Layer 13 of a small transformer language model trained on English Wikipedia (16 layers, counted from 0, width 64).
A neuron's activation on a vector x is SiLU(gate . x) times (in . x), where the dot is the dot product.

Input weights of the MLP neurons that the questions are about. A number n stands for n times 0.013.
n83 gate: -19 6 -15 1 -1 -39 -4 -9 -1 13 -21 29 22 -25 42 41 12 6 -35 12 12 19 7 -27 -36 9 33 5 -7 -19 17 34 10 -23 2 17 47 -22 13 15 -3 6 15 44 8 12 -19 14 17 -23 -24 -23 14 -15 26 19 17 18 58 41 -31 -14 9 -53
n103 gate: 0 -24 21 24 8 54 -18 -11 0 -53 -83 -77 -18 73 -31 7 -38 5 8 10 27 48 43 -20 49 38 12 3 -14 21 -12 -8 -20 23 -24 11 -16 -32 -25 24 23 13 -36 96 -13 -22 -36 -22 9 -9 20 -25 8 5 -18 48 -20 8 -17 54 -25 -42 -31 25
n137 gate: -69 -20 -10 14 -17 19 29 -32 -17 -48 4 2 26 -31 -6 -25 -6 -18 -19 85 0 2 -27 -21 8 -22 27 -76 27 40 11 -28 36 18 -66 -7 -46 12 42 -3 -20 -54 -6 12 3 17 16 4 36 -50 19 -3 -5 28 26 37 -45 1 -4 -6 37 22 -50 60
n160 gate: -37 -2 7 22 32 -48 34 49 42 13 -41 -3 -12 -29 21 -5 42 1 -24 -36 48 -12 18 -34 -41 11 29 16 -5 51 0 59 53 -35 -4 7 -44 -18 17 2 -7 -3 0 -11 12 37 2 -30 -62 8 32 -55 32 -17 -8 28 6 35 24 8 -1 3 -21 55
n184 gate: 9 -7 -29 -12 2 13 43 15 -13 -9 12 2 -20 9 2 16 -32 2 -11 -15 2 -33 -33 -13 51 40 -25 60 19 -10 15 14 41 -14 -19 32 -4 -16 53 22 54 41 8 4 -11 -42 41 7 25 -30 26 23 5 -34 52 14 23 -3 39 -3 14 5 5 15
n224 gate: -2 23 32 26 -54 1 26 -46 40 26 32 37 4 50 -10 -7 42 -21 -7 -45 62 31 -16 -47 -44 14 7 32 -17 17 13 -31 -29 -14 7 24 34 -8 59 18 17 -17 46 -27 -53 -24 -7 -35 9 8 -41 -21 -8 -11 57 41 7 6 -69 14 -16 45 -46 -28
n259 gate: -54 7 -29 10 24 25 16 -9 8 -17 -32 -27 24 11 -27 -38 -7 13 34 -25 75 27 50 16 20 -8 -14 31 -25 -2 16 -19 28 -45 -11 31 32 71 58 38 -12 2 6 -23 -30 23 -1 6 -8 63 7 -3 -21 1 -13 14 -9 -32 -1 -35 3 18 8 41
n262 gate: 94 48 8 23 -63 56 35 18 50 27 -42 -17 -2 -11 -37 13 2 16 -5 -17 -7 -53 -35 -14 7 2 14 63 17 -7 57 -61 1 40 -23 -18 0 -38 -4 38 -30 17 15 22 -7 28 -60 -16 -7 0 30 -53 61 -15 28 37 11 7 17 2 20 24 -24 -34
n266 gate: 18 14 -21 -2 2 -2 -9 -37 12 -72 34 24 -21 30 10 -4 -6 34 -2 55 22 -11 -26 3 7 1 -4 -37 9 28 45 -48 -24 17 10 21 -13 -31 33 13 -4 -26 -2 9 -52 7 16 -15 -5 41 -31 58 -45 -26 7 17 -47 16 41 1 -13 -23 -31 3
n365 gate: 34 8 -7 58 10 -24 12 -30 27 -27 -13 -17 29 -32 1 -3 -39 -10 29 27 11 18 -4 18 -7 34 13 12 -26 -33 1 -6 -4 1 -42 -8 -10 40 -3 14 -3 39 26 -15 7 4 11 -9 5 -11 -24 -3 3 1 30 40 28 3 22 50 -33 0 -36 -22
n377 gate: -6 61 13 17 -17 18 -33 -25 32 -12 -6 20 -15 16 -61 23 23 26 17 16 36 -4 34 16 -14 -38 37 18 23 -5 -18 -42 -19 -40 -31 8 18 -31 -18 -10 42 -5 -24 -7 16 -37 4 -9 -6 0 -26 28 16 -12 13 21 37 -15 -28 -7 -6 30 -14 1
n402 gate: -14 24 -38 -32 -20 1 16 -2 -32 12 -25 -25 -31 31 20 9 18 -43 -15 42 15 4 -9 16 12 85 49 23 16 31 7 -13 -15 17 -23 49 -45 4 74 3 -48 25 -34 -41 -60 -45 -2 -5 3 36 16 30 -8 -3 -37 34 3 20 -24 23 24 0 -59 -37
n490 gate: -6 -6 -10 -3 8 -24 9 24 -14 44 -17 -20 -2 16 -2 -12 30 -4 -49 -17 9 -6 -34 6 -19 30 10 12 -51 0 -12 8 -19 0 -12 22 9 -41 -22 1 -21 7 7 54 -34 17 -20 15 2 13 9 -13 -31 16 -13 29 42 -19 27 -23 13 -49 -7 30
n83 in: -27 -35 -25 9 -4 -21 -11 -54 5 21 12 -13 -16 63 17 47 -2 -8 10 -21 -26 3 -27 15 -16 22 -24 -38 34 11 20 -2 16 1 25 25 -22 32 11 -3 -18 8 -53 -25 9 -12 -6 -34 5 15 69 -48 -19 22 -16 38 -44 -17 -15 -20 -19 -15 3 -9
n103 in: 25 -5 13 21 -8 -19 2 18 22 -42 -14 -17 25 -41 13 -10 43 2 2 -64 3 35 70 27 32 -16 -29 10 -21 -6 2 -13 -3 24 13 -14 -14 3 6 23 36 -9 -24 -34 17 -12 -81 43 21 -3 22 -55 -16 28 -14 5 13 -28 5 28 -10 4 7 36
n137 in: -47 34 27 2 7 29 2 -23 -14 26 66 23 -31 -34 -2 28 -11 -25 -15 -6 -60 -12 24 -45 1 -12 19 0 46 26 -23 -25 -11 1 43 12 29 2 47 19 -11 31 -18 14 -9 2 16 -13 -2 46 -2 -27 12 30 35 51 -2 -10 -1 -25 15 -24 40 31
n160 in: -52 34 -5 -19 62 16 -30 1 -27 7 50 9 -49 75 -1 28 -38 -96 -42 54 -25 0 9 12 1 -25 -2 -4 6 0 -33 -22 2 -34 3 -43 -12 -39 28 -2 36 -7 5 20 8 -54 -11 -34 -52 27 -17 -25 -36 10 -11 -49 -26 13 9 -13 -2 3 -25 -19
n184 in: -7 13 -1 -16 -25 29 -29 -22 41 -24 31 29 3 7 2 -37 34 -46 -13 -10 15 2 15 15 1 5 6 11 -13 38 -22 17 8 5 -55 -1 -6 2 26 -51 2 -27 20 0 28 -65 32 -16 1 22 6 -13 42 24 3 25 -15 -11 -32 -34 -3 -26 56 3
n224 in: 9 22 -25 22 -71 12 15 -1 4 -51 14 -26 -1 25 10 14 -30 -62 -19 2 10 46 -16 -5 -6 -37 -27 42 -5 51 9 -11 -8 -11 15 -24 43 -19 -2 26 20 21 -8 -35 -23 12 -21 -71 -46 5 -7 28 31 44 -82 23 -34 -8 2 -55 38 17 7 -16
n259 in: 13 -1 -10 -25 -5 -8 -33 10 -26 -12 7 -31 10 -13 -35 4 28 -16 10 -14 7 -27 23 -19 5 8 7 -24 15 28 -9 -28 -43 60 -11 -8 17 -20 -39 18 40 8 -4 13 -14 -13 20 18 4 18 -3 -18 -55 5 -14 -1 26 39 41 -5 -60 22 46 54
n262 in: 2 31 11 3 -15 20 16 36 42 -7 -16 -15 41 51 -29 25 12 -8 37 -36 -59 23 21 15 -14 -61 -5 -20 52 24 43 -31 -46 -15 -1 -17 25 -7 15 -7 38 23 0 -28 51 76 -14 -18 -9 34 -24 45 38 8 8 19 21 -24 24 5 9 -22 -70 -8
n266 in: 20 9 34 -30 3 8 19 -28 8 -24 8 -10 12 30 -23 1 -3 19 6 21 -30 14 5 26 4 53 19 -7 57 -20 45 -37 37 -6 -37 4 -2 -7 -13 -34 -70 -19 15 6 -4 -12 32 -29 -16 -18 26 -17 -16 -54 -1 -12 13 -18 21 1 2 -18 4 25
n365 in: 41 -29 -24 25 -34 -54 29 36 -16 -14 11 -22 3 10 8 -24 -4 8 -2 18 -11 -32 -13 -35 32 -1 -17 0 23 -67 19 -11 22 33 4 -16 9 37 -35 13 9 1 19 -17 0 17 5 43 8 11 4 -2 13 -6 -10 -23 40 15 4 20 -10 -28 -32 9
n377 in: 2 -49 -68 24 -29 -23 37 12 -62 72 2 -2 -23 -32 35 19 9 39 -26 -5 26 -16 19 32 13 23 10 13 -17 -29 22 33 21 -7 0 -34 -32 1 18 -1 -31 -1 25 3 0 19 28 -2 15 -27 5 6 1 -38 -34 11 8 39 -16 -6 5 -14 9 6
n402 in: -41 13 -17 -25 14 0 65 1 -44 10 -26 -14 -6 51 21 17 48 4 -44 -26 5 7 -38 50 -1 83 -12 12 -26 2 20 6 -38 33 -73 16 -68 37 1 70 -4 31 -4 -1 -3 -45 -5 -19 64 -28 28 42 -15 48 -8 3 38 33 64 15 40 -15 -23 -19
n490 in: -18 -39 -35 -9 -34 -23 -36 -3 -31 -27 -15 25 27 30 7 -10 9 -26 -3 -1 -15 -10 -20 -8 -39 -36 3 -7 -19 4 -58 -17 -23 5 -14 9 17 25 -9 0 2 -6 -13 16 -13 -17 -15 -52 -38 30 18 -23 7 4 17 26 25 -4 -19 -8 -21 19 23 -21

Each question shows a token from some text and the vector x that enters the MLP there. A number n stands for n times 0.037.

" pm": -9 -4 0 -44 -4 -9 -9 8 -15 12 -3 -15 -26 11 4 -8 19 -2 -18 5 -4 -4 14 -23 -2 -24 -24 -4 19 -8 7 7 -3 -4 13 -42 12 8 -7 -11 -15 8 -13 4 -1 -10 -7 8 4 3 -25 4 -3 8 1 -1 -1 29 10 -8 1 -17 5 -7
Which neuron lights up most? n103

"d": 13 -8 21 1 -21 5 5 -8 33 15 16 -10 -17 -28 2 -18 15 -7 16 -1 -9 25 0 -10 -5 -1 -46 -23 2 -16 -22 11 5 -6 5 17 -3 5 -8 14 12 -9 16 -12 -2 11 -7 9 -14 -12 -2 -12 1 15 1 -7 -36 17 -14 -19 -15 1 7 4
The most active neuron and its activation: n224, at about 1.4

" ": -2 2 -7 -10 1 -3 -5 -4 5 14 10 -21 -18 -7 3 4 21 -6 -4 -9 9 1 2 3 0 -40 19 13 11 -60 1 -1 12 -14 -3 -14 4 3 -10 2 -14 -7 -10 17 10 -16 7 1 9 -6 -7 17 -1 2 3 12 3 11 -16 -5 11 -25 11 15
Which neuron lights up most? n377

"1": -2 -6 5 -21 1 -3 -12 9 11 32 7 1 1 -7 -12 -9 27 0 -21 -3 -9 -2 12 -13 2 -35 -3 -12 10 -22 15 7 -3 -17 10 -11 7 15 -21 5 -5 4 -7 -10 15 -14 5 18 5 -10 -14 7 1 12 -14 -3 -15 21 -13 -21 12 -29 8 -7
The most active neuron and its activation: n266, at about 0.27

"3": -3 0 -6 -4 -6 5 -21 -8 21 5 -14 10 -2 -10 -7 -20 22 4 -4 -3 -17 35 -14 -8 1 -33 -11 3 -6 -28 8 -2 -11 2 -15 2 23 -1 -30 9 1 6 7 4 29 -2 2 24 2 -5 1 8 0 7 -7 6 -5 10 -16 -23 9 -18 2 17
The most active neuron and its activation: n160, at about 0.48

" |": -12 -5 -6 -56 3 -3 5 -3 -11 13 32 -7 -10 4 5 -5 15 -8 2 6 -6 -4 -11 -6 -6 -16 -7 9 1 -22 11 -15 2 -9 7 1 19 17 -37 1 -10 -1 -3 10 9 13 -9 -32 2 1 -4 8 -2 19 5 4 3 9 -5 -2 0 -14 2 4
The most active neuron and its activation: n490, at about 1.4

"don": -1 -4 -2 -31 10 -6 12 10 3 -5 30 -2 -16 -4 1 -3 8 -8 -3 -8 -1 -5 7 4 -16 -9 -54 12 -1 -1 -25 13 2 8 14 3 13 -11 -35 9 -26 -17 -8 17 1 -6 6 21 19 -14 -14 10 11 -12 -17 0 -4 16 -13 -7 -1 13 4 15
The three highest activations, in order: n262, n83, n266

"SR": -6 -2 -3 -28 -6 26 -8 18 3 -9 22 -1 -4 2 -1 -11 20 -5 -10 7 16 21 1 -12 -1 -10 -49 21 12 -42 4 -4 -6 -2 -4 -9 10 19 -9 20 5 -7 12 -3 11 -19 14 23 12 -9 0 1 -1 -2 -3 -13 -6 23 -2 -7 18 -19 11 20
The most active neuron and its activation: n184, at about 2.3

"2": -8 -15 -5 -19 -3 -7 -4 1 -8 -6 -1 -21 -9 12 -14 -17 27 -8 -7 4 -13 4 -25 0 -17 -38 -3 14 -3 -20 0 -13 -6 -1 -10 4 13 -14 -18 15 -7 -1 4 -6 27 0 -19 20 -15 -7 -9 4 8 9 -5 4 2 15 -18 -18 12 -17 -5 -1
The two highest activations, in order: n490, n262

"be": -1 -7 17 -11 -7 14 5 4 9 7 14 13 -16 -15 -7 -12 39 -7 4 8 1 11 -2 -19 -3 4 -61 10 7 -20 7 -19 20 -6 1 -6 18 12 -2 10 7 6 8 -7 9 -2 10 26 0 -4 -11 4 -19 4 -9 -32 -23 14 -4 -13 6 19 10 18
The three highest activations, in order: n259, n490, n262

"7": -3 -7 -1 -20 -12 -4 -26 -2 7 35 -11 -11 -11 -3 -3 -7 21 -8 -25 -12 -3 3 -16 -16 -16 -30 20 3 0 -4 13 -12 -25 -22 8 1 2 13 -11 -3 -10 0 -6 -1 -1 -1 -7 34 0 -5 -17 1 5 8 -10 -1 -15 8 0 -24 23 -8 12 7
Which neuron lights up most? n266

"6": 5 -7 -11 -3 -4 -4 -22 -9 25 10 -17 4 -4 -4 0 -13 18 -5 -3 9 -7 28 3 2 6 -33 -2 -2 -4 -40 6 -2 -8 -7 -15 4 3 9 -16 18 -11 12 2 18 23 -1 -3 34 -5 -14 -3 9 -12 12 -8 16 -10 -6 -15 -17 5 -9 14 22
Which neuron lights up most? n103

"al": -14 -9 -4 -37 6 -6 0 -6 9 1 18 -2 -10 -7 5 5 15 -11 -31 -13 22 9 -20 6 -20 -10 -47 -1 -1 -31 -2 -6 24 -7 11 9 1 15 -28 20 -18 4 -7 11 12 25 6 3 21 -5 -1 -3 5 -6 -10 4 7 0 0 2 0 -17 22 3
Which neuron lights up most? n83

"5": -9 16 -17 -42 4 3 12 3 -15 8 -17 1 -11 1 -5 7 20 -9 -6 -3 3 -7 -4 -19 7 -29 -31 -7 -14 -19 9 -9 -6 -1 -12 7 -1 28 2 2 -1 10 0 2 14 -11 -18 -25 14 -10 2 17 -4 13 10 23 8 8 -3 -4 -4 -3 0 4
Which neuron lights up most? n402

"ki": 5 10 9 -13 -1 -6 -9 1 -11 14 21 -5 -13 16 9 -1 26 -13 17 10 -9 1 -14 -12 -11 -6 -58 0 9 -13 7 0 26 5 14 -20 5 -2 -40 -2 -6 -13 0 9 11 -3 4 6 10 -21 -13 5 16 -17 0 -11 4 17 -2 -10 29 18 17 -20
The most active neuron and its activation: n137, at about 0.33

"0": 2 6 -6 -13 -14 -3 1 17 3 12 0 -16 -20 -12 0 -3 20 -12 -10 4 0 4 2 -2 -8 -47 -9 26 2 -11 -5 -2 2 8 -10 -2 0 -9 2 8 -26 -6 -3 16 14 6 -4 7 16 -8 -20 13 -2 2 15 1 10 9 -8 -7 19 -9 2 20
The three highest activations, in order: n262, n377, n137

"9": -1 1 2 -19 -11 5 8 5 -6 1 -1 -20 -14 -9 -9 5 20 -22 -18 1 -2 -14 2 5 -25 -41 -3 19 12 -6 3 -3 -1 5 -3 -8 6 4 -4 20 -17 3 -2 18 16 2 3 10 18 -10 -18 11 -17 -2 10 4 10 12 -17 0 19 -26 2 22
The two highest activations, in order: n137, n262

"p": 3 -6 21 -18 -22 -17 3 -5 15 10 12 4 -20 19 -10 -23 -2 0 6 5 -12 13 -1 -10 -8 -4 -53 -18 -8 -16 0 7 9 -6 18 -7 6 -9 -24 17 -10 13 11 2 -7 7 -13 13 11 -15 -1 -12 27 12 -9 -4 -32 19 1 -8 15 18 -13 0
The most active neuron and its activation: n224, at about 1.4

"id": 8 -11 -3 -2 -4 19 -21 2 11 32 9 -8 -6 -42 5 21 8 11 7 -18 2 26 -18 -15 -12 -4 -29 1 11 -36 -16 -7 1 -7 -2 -5 -15 13 -9 19 -7 4 1 5 -19 12 -3 16 2 5 -15 8 -8 -8 -17 1 -42 -6 9 6 14 -17 24 -3
Which neuron lights up most? n160

" II": 11 5 -16 -11 -3 -11 0 5 -5 -6 10 14 -9 -10 -2 -25 24 -2 -27 -2 -8 -2 -14 -13 -18 -20 -41 23 12 -42 4 -4 -4 17 -5 -23 24 14 8 -13 1 3 -14 13 5 -7 3 10 0 19 -4 23 -15 9 2 -9 9 18 8 -12 -8 -11 1 24
Which neuron lights up most? n490

"\n": -6 22 -13 -30 3 -4 9 4 -17 -6 -11 -6 -21 1 -5 13 18 -7 -2 2 7 -4 -10 -15 10 -11 -16 -6 -5 -30 2 -17 -4 -8 -19 12 2 40 -2 8 2 9 -13 -4 17 -17 -14 -42 4 -3 -7 17 4 15 4 14 0 3 -10 -11 0 5 7 -1
The most active neuron and its activation: n402, at about 6.7

"|": -9 13 -6 -40 2 -3 14 4 -5 10 -4 0 -12 -5 5 -2 22 3 -8 -6 4 -5 3 -16 1 -24 -33 -3 -6 -28 9 -6 -7 5 -19 14 2 19 -15 0 10 8 -4 0 -2 -4 -11 -47 12 -11 8 8 -11 8 3 21 2 6 1 -4 -1 -4 0 -2
Which neuron lights up most? n490

"-": -13 -2 8 -28 -8 -10 4 6 -5 -9 24 -6 -11 23 -10 -22 12 -3 1 -3 0 -9 -22 2 -5 -13 -41 -22 3 -60 7 -23 7 -10 8 2 14 6 -29 9 2 11 -6 3 2 -8 -11 11 6 -6 -15 11 17 -2 6 10 0 -4 -2 12 -5 20 -22 -15
The most active neuron and its activation: n137, at about 0.52

"é": 13 13 6 9 -7 5 -2 -6 14 -3 1 -2 -13 1 1 -27 16 5 -8 2 0 2 -6 -5 -28 -7 -60 -8 3 -52 -12 13 -4 3 -2 20 14 -9 -18 -1 5 -11 8 -6 18 -4 -5 12 13 -15 -7 17 -5 -1 -6 -14 -26 -3 -8 5 -3 23 -10 25
Which neuron lights up most? n137

".": -13 13 -16 -40 -5 -2 11 4 -14 13 -16 5 -11 -6 -4 4 21 -10 -2 0 2 -4 -1 -15 7 -28 -21 -6 -7 -23 10 -3 -17 -2 -13 7 4 36 -12 2 -1 8 -11 -1 12 -3 -16 -26 13 -6 0 15 1 18 2 21 8 8 -7 0 -10 -2 11 -4
The three highest activations, in order: n402, n266, n259

"ada": -17 3 3 -6 8 13 4 1 -9 3 19 -2 -10 14 -2 -18 22 10 -17 22 -12 -10 7 -12 3 2 -56 11 10 -23 1 0 10 7 18 -5 4 8 -17 10 -10 -19 3 -3 2 -21 10 27 7 -13 -16 -14 -6 -5 -12 -13 -26 27 -9 -19 1 -15 27 -1
The most active neuron and its activation: n262, at about 0.78

" A": -10 -12 -11 0 -2 -1 -2 8 4 3 7 0 -10 -11 -11 -14 15 -11 -25 4 -2 -3 6 5 -2 -23 -54 24 14 -64 0 -8 6 -11 -18 -17 -4 9 5 0 -9 -1 -16 -12 14 -5 -1 -1 -6 3 -8 7 4 -3 22 2 -1 10 -7 1 -4 -28 5 23
Which neuron lights up most? n184

" Su": -8 -17 -7 -1 -9 -14 13 2 -1 12 -6 -24 -20 6 15 -23 20 5 16 -6 10 3 -15 -7 2 -10 -66 -6 5 -45 6 -32 5 3 4 -9 8 10 -4 1 2 10 -18 7 22 -14 -1 -3 2 -1 -6 8 3 -13 14 16 1 6 -11 7 -3 -16 12 8
Which neuron lights up most? n160

" Height": 4 -8 2 -36 -9 -13 1 2 -6 12 -10 6 -24 2 10 -2 20 9 -19 9 8 -2 1 -4 3 -25 -31 -14 18 -18 7 -14 -19 5 -31 -4 14 -9 12 -3 -11 19 -21 12 4 -14 -21 12 22 10 -7 13 -12 13 -3 -4 0 24 -5 -2 4 -11 -7 11
Which neuron lights up most? n402

" Nick": -4 -9 1 -14 17 -17 -2 2 -17 23 11 -10 -2 1 11 -5 -2 -7 3 11 -19 -7 -13 -6 -15 12 -55 17 10 -51 -3 -18 3 9 5 -19 19 -9 -25 15 -15 -14 -4 -18 6 -12 -11 14 7 -3 -20 11 -8 12 9 -2 -5 21 2 13 -3 1 -5 -12
Which neuron lights up most? n365